Layer 3 of a small transformer language model trained on English Wikipedia (9 layers, counted from 0, width 96). Numbers have three digits each and are written without spaces.
Take only the direct path to the model's output, skipping the later layers: a vector added to the residual stream pushes a token's score in proportion to its dot product with that token's output vector.

Output vectors of the tokens that the questions are about. A number n stands for (n - 500) times 0.0026.
"ial": 589702590638542257374051582255729616545487466229417556553489466565442446676501283639627381518510460561531304809463796403514494167413706350505516606665603494541682456836433553310422371617434523548545311680422421585441235348665610506513762306347447631149419522350583570399637635715552364522
" S": 491644549480368711507559507461425495515618559572464344390429521561406450469376444538406370508536597602583524450448521404533496480555551589459448395534379498579462519439498495636471472456353562474595542560548561384472490433465365425455478572534534468562478469444526508610628502548564635510
"ivers": 461390759522418428615436493597715775329428614244402398506518461698519462533250498624415594590514502360449459544453609598510426328586534395216759551728538777391437480440354608670158382537390453408386275446545510585472529369677679246616679389395506686253519506434684551686733664399256669419
"iz": 453563499774376368780287500409670753280438682534567330702585540694441580337436471522919480497535507617364345587408337358375346408355576406574426641623546339411454511616338447511396436507419401387436482530521442618430571489683566574526495681489538776320425400547460378428447437794586481478
"ment": 485395547797501537615019477273650488535517856286440432159547537387459612495409447428573210650421538460489560577583312884507496083530637647555532641631437564422456498402668191393455561374502265561334447301777662731464528621457543405714653241542375560288608304374778638745591512573426512699
"ough": 631441717395664163463356481624838556501535493303477337739585506882388266264457412697348506608506339427451433377715338542498452425881392403543492525692540691267556569460458318724469761588246476585280395537485489557566565502448486404460487438377421654397516419554498674418446672580216442843
"J": 702505437397529498464483479408523536324521598601594324456605412638457373379447439355507452455612372695472505501484511714614457386551449497308643629567534518308592325558524427733427476559489634389553593560456502565313559244626494648414631537602371351511491559419496537511677493505379434611
"ased": 571185819553490496576360373149902840091551437435587444569484473650230433386582557506423404608519408691309526404608384946295414216554608260579883397610541570393646366591431270444506845566337399589374751473601466424574580581506578472486606391341483520362456705560628645458391548279417345723
"wo": 563361499485638263606414520358811510428430627578594529527370493574393399641280371167406653486368332497518696677659607561652644281488715389459612570519578579455449427406564171668321647628450396473309492646507346614470507389594471453294463246492438705676403529727723472502684644439372484481
"land": 430503342616550408425302503289408740548477515409539599254447382324375585500370388347466330503377541638185447701674519601667556265446538684436421525718637591431698568295387610792624554432426426364389601601285587554312389569758664466630416327655438592478333661561553597600635687262588643519
"ri": 650350647592553426598549671499629521565478458733582185561614588562559518257494537332356536480427485510352622725527390454413544383548570414357522208587668438401698566451556368388457549485314531490317378539582601700249608425481526591512735559360622680343397502506604538332489574710279370408
"19": 653283377528672551351530365359589530480357498631548327438610458549480362678381423621538505606648272478515492410464464803467422465508505318253573377694414642520547413495482535660412549612466518590595488618521335538262605352682451659642559340521455509554440564568560426512755591333289580429
"om": 514352483538822477337214586409662474302530682547520416463644543467438318327573457478499590457551535464611551559063448536188723507479432592604522503562603326535584450453332507575496463425432553731458441598470533466476640303629655558490458336582496602698518512449444550485492666550392472565
"ember": 505257343523745368400214498206736603262679533365516658590616611601292292641537519491421335657392658516638366596810492478551354183478419521334627420626541428275620243452180210607514228698563647356464541624523492802404324450375505496690823817510362451673229479645838579594793557500443442541
"ome": 488458640447845230463313314471866334298419641674620610519491679544314433428439404541572491495354272343479498506431662608396643526483573676396578503530509552540586459488194395583418580415590521503295644573538354441446557307814673454345520349645502837582473341516495419572719644471385370447
"Y": 730364588540515504597455499465450672324662722466571464353418362509464287416547443442391445539474357689488532540598555776501363407411544434389546542585609583412588412490283449544534494492474523446434558589422424511356530504689402521311702526476566415448490708419593684691493531461242403641
"ition": 656667591777619567335260473621573488372324467574585556299404462286266471561294439683399577676554597492592467739521418721115352439595750397486572295487306475289460549576370302526278638362241450396358314484546381594518582462659825411929738468473363662473398602574799490811549566491318401633
"ore": 715263663582664283484299492491684575289486439448589635521491390557587245510576416124280409474386533513542332429499360665282294532689542580529482473551383524525609643624359508566637585400627278456483605573625395794416758735515540282321707464545354576595309514536765388529582469719356511442
"=": 450452546500451758383318339373606670512389711358531646521454723826521230532580272271360337710541318722355294512622713736312520507441525487361724536571566562298425406577496386400512498545605550711547528861537383563397563484703595585470774483298419448357160557422385559517666532228416198701
"V": 681276414445594514634573544379556465358470581520539435490447539432462366506476404344500510515607428685558612450473604609418321311316578485427631597599506443448535409379551427596309471457446555398491445677509450773369618486636462631438680608533475598554694497441418400539702506617309288550
"°": 474030616514625456514585426409601625560643523493542526245666493620268320408346298523685448507525536591484696551632592695668548345545409556397723752679454462553459623448396474665325718463311496565468334404481294577144627550418612445490657484388475466558383382390587790400369586251476526659
"ib": 492502541647352478541472437310694645489454487636569633368491598580360659354539276491421831458346591748404361630523330823520385243576534275390546506608576745359382634501386454356452467522453491612516321336509463682566305424533677502391734477502517596258522564475465672635490539547351448449
"outh": 680335374608650492687308422387752475230442564477533452411384542662303188638252373595388411519441544431497429471665434478525292551496361652405612534537509775459540557601396597545605703627544459438429449635480310452293374570633844577448265452163306747557376401700556766640782598549264397745
"m": 534312513645603687478385549409457449550446675585585356440663633673485645500491477531483580511315660320570615485446244357706566407264529520373439615434436488583512563521398484349214349461453402584300711591529450536467394680517611499585317439562326689476590532540613699528574439444494283598
" Th": 470553695376529518571493374545530561363646701641528630449516483481404407467362419333356344501403511657590530526555533417519395345621598510410436457524422710517446360528487418558460610716486604565572640531527562565464346364521487355402549438476517491554411400383528511532695518425575503487
"ah": 548462478640485454614603465383691696311637542429440337600450529607527189429500497349346460460357506726566331710563580557598429238475537532552626591468484665268443510548446580503558510350460572541403527595447512709388409387608631291360528424404344452363450591550560611537577727684445474478
"oun": 497395333527623371547488516465717650255493558568449474335464422640471360439372345555332468611289656531367539419564609457334477518510426579496627627660427667340575514755390413661339783503583415478413242510743721601407419499285392411589678542329475739449481506554500605640727506229315645581
"'": 574341811399456227538427568434517573509428375491501595620444529409562309371333255698537423484543689579637396501528528603572660348625440477520626678498386464319443451717414369685444460537551688300525612625593467490473579507468607412387462507398690634239489547494457641563560675200464316501
"ited": 584421542747408624611314504575669719168338422448374488845550465534473485528554426695371372554521610579299411429466466798479558404492504419546738443577555815330500491613143401500321431443415504561300339487695223393249524460629421722678750610513083667277318542500555457769640690458283654542
" In": 505486475473613486425500297498639601454697469405429521475590498574446467543409419487284487578486579506595531370574482392444400400581526564476460395533304501585521425498565509593458570500398534333529703556587440600473536419405388345484532571386570586494489538441620452691697491468468623600

Output weights of attention head 1. The head adds the sum of these rows, row i times number i of z. A number n stands for (n - 500) times 0.00047.
o0: 332395566566474518616336636375516239396588449519375509748377288491417254610295238413460670423612664390525591588470412512420412548388551304643611426356294648554636778320577486833469528285627665590729519325412318590545577602552569700589781316386312488666271525636587400482615388514758462519
o1: 572456507462442461458405561566567753480482419515499447462455546564489655400759452510565538591556530511714376487658591409449628530583332589462447445566595547427414429512674408327565451596275420371372451444490494466489472292447552456489442611590545402450618481372507651452534434415644564465
o2: 505509569390492608549456614336606395593507487588507575511476393471561563524427381396539640446565717434487487723578511419576446457468618512582522423635303432326453374447393545597169326523559643446579403388382536318474402501755497521496750513469480577675532454507556671375387423489564391581
o3: 476529512571467557413443510577273541712514486339658440619452382371404473599580370586702401479461669547444406658585515831358610513438533551365508626461462601371322596412435409391459373302554518579556404448498620398582526566730437534514339591429481535517591397526693356671587482353504289676
o4: 381808662514364479613323684475367400591506588353342513766362232650702321591423554392555421581605677537463501468536607470300703547433473686645419304354352447423341650642790482390746473621568489376629528647483503421227457385455463659649396403351569473432442395571457347460629607318783455441
o5: 558449477605552583679653509462693465582401466463516522366609423485438517409464335543529565428479332619396456628468389513676493254486504415394607481664376449645635488376445645420395454544473398490442430575600737351571435624608404526315501428433603568568553543564393688530473596427183515542
o6: 413782529458266324392574281647368311484600367290337763900295406591633629604336740407420320685446789288626294357483193309256313736511257952709657351469284500296331643608930504462608798703630347544869298676568404709483566502333471189715500406502463572357562489598578508503636586473334503449
o7: 642696548422589306434429502516491297370414610565655687474418527365370410627533591470631424440493457595444388497565360541665328802421568696660495423742552590469354376423595537236483428355507479268595686521475517496479459416416619531667513499498391443631398427501510398463471385736566426612
o8: 224465316512639567555393622429538655714483434495470296670448396650376322362503470522550553530603525658355434519570448598560663546611307599366471498534457672418525339680744436580416429486495437540632407570502477414386511393485426555409426540461463433650481336608603527636585579516511512455
o9: 482507624293276632361695525639695556471583347244410463378575817583545464504608531322371584608406436665392287505665788307641594341734369666478649381397357371460470458634716451390595478668479468295380338770765857347336470408417388409399394389410646459463513448410517685535450617397281613781
o10: 461367522517387599285406486467594473684391547560599569265668605554540619472591562580465514421520429429461384833563542407792460281509479588611694494459371486634388355370208542434546424600495364485488432556441635285495466502712535573566615439432571482440365631460451527583478543556341285600
o11: 547545623539361384600453468566459412566694558526453373596523381654433489509440408548618228421675652434335454566383346743509569530509639512465458260528469731423498526513652401403443436522525464394559512600534380434708478533621511548504459544562357414417513451646556232585540615421366345555
o12: 401640735452518468505546608442511468649603412443402545359461559542516306536326625461541422375499661654468453499562295441408543593489567702643466540548457357458491578477489553580493318571465458342524343537324480520520463435436518506492557567427513552410414563634579379544660491415450621599
o13: 496448575765688515451523428524405274476362728387541596282404544609828471434707646625590658369390401301407591408342549485371586592512289604778607622507372374463410499157576450532669597446777199482502593657610429660414467714416645406771456233251449561384572458207458372510357360675506653422
o14: 594188325387432535407461606547506542573497490461750325413552358410692546484774484312562515349433441473579463423580648677390540704504446555644549566614577437580406205432455313362471519265409798279465441566442498603407624397661843433632361695435653502471673400421503625508335389603585530596
o15: 439419412431504363492416619594479263581517587562783355449524483233418521580481730615847635371669448376443471518444609608296442874473526492528422430547789664488579517442272530308535364490261848378562586280344223612422682407780670605672559570634473402538399444419514145375291431596808329630
o16: 389499272437629491634400613621696362401340542600713588669506319484424477598259322514423624483421391527524599491400412480452333532218689100141654585566610522599563419377025587799342405342553470765398536438466507539462558657759534550344769476481566712744335653493502730691480610403496426607
o17: 580541584635400403503651620510475391433440527494386413611498371578394632494466531467607319377622502540386505415526540649446600605366551439587406509465421600410428486606792454421454586478492641393451541430376554572448547403478478599433333435692597407443700356489477318404657532513751551373
o18: 502679306338403373636559562444390489379309525480491576739563470409476339642556500473453504525675459450487518390514392612154396651547515347463556629560525323339280560540485631562525544378628739635622777283429513504502380495590397588386531456527428365793513515570661450488518478467695452543
o19: 311540358341488432297638454707471645693448523408560265367475569392286419485653366780647536595454207603393401553635825488583652754476394502535459793355682196531512442449732698352604301606380587328543387546690532313480349476554396261667437784516316400557500254464609594592536420814588366565
o20: 603605680395210264627609625498449417286226610505489419610663384587603530363414440609432304184720385587434641387735627550299680507350521465433548676496589351666436332580446550526503460518545657443451627475415423509248412486727669532755396380577558303431521508625582283542523562728770264538
o21: 532574403482372435591658405596527588482514372387665352650513467563659460431445471434503211517389489528519299389566534479453497470651453626490576632470529326506399584674408457408522574587499503495554494586719771387602609488457452429434381485457438450437578579677517606543541522357448392471
o22: 510434708458560600495484427360675589268505484727331445675465389495401451445302522614322498445577697540382556645361157627566507351496520489535435258654295501538704474612574401787330722442396365566503463545410424798548530557493532338454555590622476528675633326527476537630535646313463570441
o23: 562566508515317597453634381500383528404359514490402465603558468477612527612458652398484438546350641520507640510469521427377486418567516521690497454445376402355394488410475376533538561655502496643556557481435376613459515540503450458650504580568552536581522339461478421398541495603572628456
o24: 422300665668239576340564397595498762550420550594252383354466763455326400403423634198272327581454598638567261748598462409617513651461426683444394418447560644607579498496576557528735542680458424591633552617415676470551555398241323442385651804635571310394344477545481484427752509387209563460
o25: 277625214670471620564438641593503501565436694427629415523655626559567599428523522439622507535483758679376541345345596380397451536423680281550366389567673647421528404370207388587458182435468345609533568373391403671245478371513462711569614576545532633788530557406255375639366683664355515634
o26: 616643372475630435588416443519488382369260413535580652765419289459500492530447513415523448541557564460712530455478344579409318512557572443512455489630596564521431530537451348503607506537625600552558623389535408522470470514469550566459484345467488491569422476632499558418546428452682510389
o27: 229559574607451595677502577694436403544724456485503360518469416243384528522427507588451672489446554598460527595572612434414505579524280444498392497321561686392632374720353669748353647355478640586533481420429479569497644477459240482287481495593415462409438371485469455634527513330603495512
o28: 360310493489500564444734470611563399523609518516538439695476446494485467466479539193430443519312542479527438298265508494271393598462659465408469536528572522528439426554515505538346582478377652551528413634499511568493532412569558446438551532441665519470703571448579608435446543425399568576
o29: 409616373315383485372575385434680542498460345436368441836496310615470397494715431425319431559398509581541538414516381459309424374435443500529626480534390478364526605525649575600498530664458493667581416592635471553461583537413547358420526354468375629758559467636576689408561612405607445596
o30: 471458577539576412584442435652603394529572608501434512563459564543453413622363482627307393628578492499426386435499405390646378639480512588691459386374479387662610481638610495457602510530436414444629447622522465527516513486447543400552659705434390445456474385480496348568300555624346378531
o31: 466652666513491380367447437420550486545429522301426622636402709821373349436410472653228399506468569662534519432402329316644576295381385587355576532530369462610432663518645430627663503668452230588555450641543384551464475537482497467621671407457508469556506505575566377510522638487426442568

Each question shows a token from some text and the vector z that the head gathered there. A number n stands for (n - 500) times 0.0024.

"ra": 635471458531644515434526723571439592639501403364316536506500550383499523657590465572448533488679
Which of these tokens does it push up most? " S"

"v": 535470448529578634425524538572639531564507529304453571472312624510436395620589438349477396591661
Which of these tokens does it push up most? "="

"r": 708405527576450608370644415497430542686533507354486496539299615470559324591448428467548373577713
Which of these tokens does it push up most? "ore"

"a": 596436453513549544407536567541570573651502425361412499491395628391511475621588413495522438535712
Which of these tokens does it push up most? "="

" re": 582498528442541701219529617513547537512436444376570561526394670342583414553619538430501526515650
Which of these tokens does it push up most? "wo"

"g": 580506538448554640207464658541554538460394490472492571524357569341518465578566563500518437473579
Pushed down most: "ore"

"ow": 567480511430568614295412613608464484513317435333549540539375633440547545672656522480589574389621
Which two tokens does it push up most, strongest first? "wo", "ased"

"pl": 575443516487581635257622512507602571581533490471523514523382652407433366541574489385438384575618
Which of these tokens does it push up most? "ial"

"P": 769419589403592629340441576694465539610313338175525465500261440306609452682562427631572521516639
Pushed down most: "iz"

"ational": 573486479437561651257390649575475523530322436376507606567375667460567424631571497534513496510583
Pushed down most: "ition"

" ex": 525464534451502696281604533515604522534549613438585523451363689402483416535660475388484425559573
Which of these tokens does it push up most? "Y"

",": 564465470493649520321474681446569639522493472467390479495323540358560495581672560430380410589627
Pushed down most: "oun"

"ed": 515476427486589644432556565515663573543600544298410567393321600398543420589584425355421386584657
Which of these tokens does it push up most? "ment"

"le": 529448537469518698276487575498610574523489500416551522493346638414597404495624471399488433568622
Pushed down most: " In"

" a": 586449588457538675210496533507574530562467540486559528508293671396535409505652488463517384509544
Pushed down most: " In"

"ph": 640511456548640506447509736569422575633512412366319525498518532376510546643608483558431537472686
Which of these tokens does it push up most? " S"

" B": 824333516359515618357370531734404530588344227209462432565276375411692527715471447632546605516670
Which of these tokens does it push up most? "oun"

" of": 514518555441574655216492678554569571458452513471443573496391621323538477548563532453495445497604
Pushed down most: "ore"

" he": 628485385363429663363446572455494578386529366211574566522241660475838486551503471450452670513740
Which two tokens does it push up most, strongest first? "ased", "wo"

" one": 742409510380438683572472530434401595630721458387584483503111408302831459496605324575647551414486
Pushed down most: "ial"

"as": 523488456508676597444496700625473600580489526331348653491474698479451463657578459438510462586629
Which of these tokens does it push up most? "="

" at": 607497520468620623277533642551561550565521449412451515501393605378519459556671493478399444494634
Which of these tokens does it push up most? "land"

" t": 655493469486588518348473703528437566541541429397445463513447486359566514573671489545454514505668
Pushed down most: "ome"

"ment": 510543475444493609405491573556357514559542557395470633450338586401622494553662371493649459666635
Which of these tokens does it push up most? "ri"

"oc": 542520452464570604241513647557476510520366516407473628551373621459526440651618528475495425521633
Which of these tokens does it push up most? "J"

"f": 462403472501517689741390471546501601617598357140462414542264543565690488518514428458541688526647
Which two tokens does it push up most, strongest first? "oun", "ough"

"ic": 523484440429553607330550607554538569547436490365445580494282592430502450632559567371517435505572
Pushed down most: "ition"

"ff": 634397441435527590462446537617543554670409360203420508505342603456562442691529371571555564485697
Which of these tokens does it push up most? "oun"

" cont": 562439471503569616246634527469575592579542507490556500526373642407453346527600496407424363583616
Pushed down most: "oun"

"or": 503466538448486703279620501529607520543554624441571524447386703404476430544643465372496430555568
Which of these tokens does it push up most? "Y"

" to": 506440432498574667421547566525692569550602530272417574415315618425542426606570427343426404556647
Which of these tokens does it push up most? "ment"

" p": 799373567476420634457602370505460532669495300221605386518027519489756306568461538497582460547732
Pushed down most: "iz"

"ak": 487465479470509693329539509447630632528512525383532572445280733462518396556566542375476426467533
Pushed down most: " In"

" o": 607378449520536566346518551547604540684511433357455468507395658364523456592588367510498434512717
Which of these tokens does it push up most? "land"

"ing": 586507423376600678604508575709388607602562316155260536473229451516691469732360492421522543514687
Which of these tokens does it push up most? "oun"

"el": 524496473495546631397499552527639525551523545319469562451276617482475411597572458359477396549624
Which of these tokens does it push up most? "ment"

" The": 629498497476504580243462575539509453589539545409496441389373490348529511563678389486494441508560
Which of these tokens does it push up most? "°"

" was": 597498498413530708292456572459562588478430494420624619517315740369718423519579468440480492526631
Pushed down most: " In"

" 198": 467469450434526678348528572472551613528449542397543561446267631453572418575550561382519442496539
Which of these tokens does it push up most? "ased"

" the": 577490601484398643429296647468478513641581629352554472499175586527759533443504368441623572396470
Pushed down most: "ial"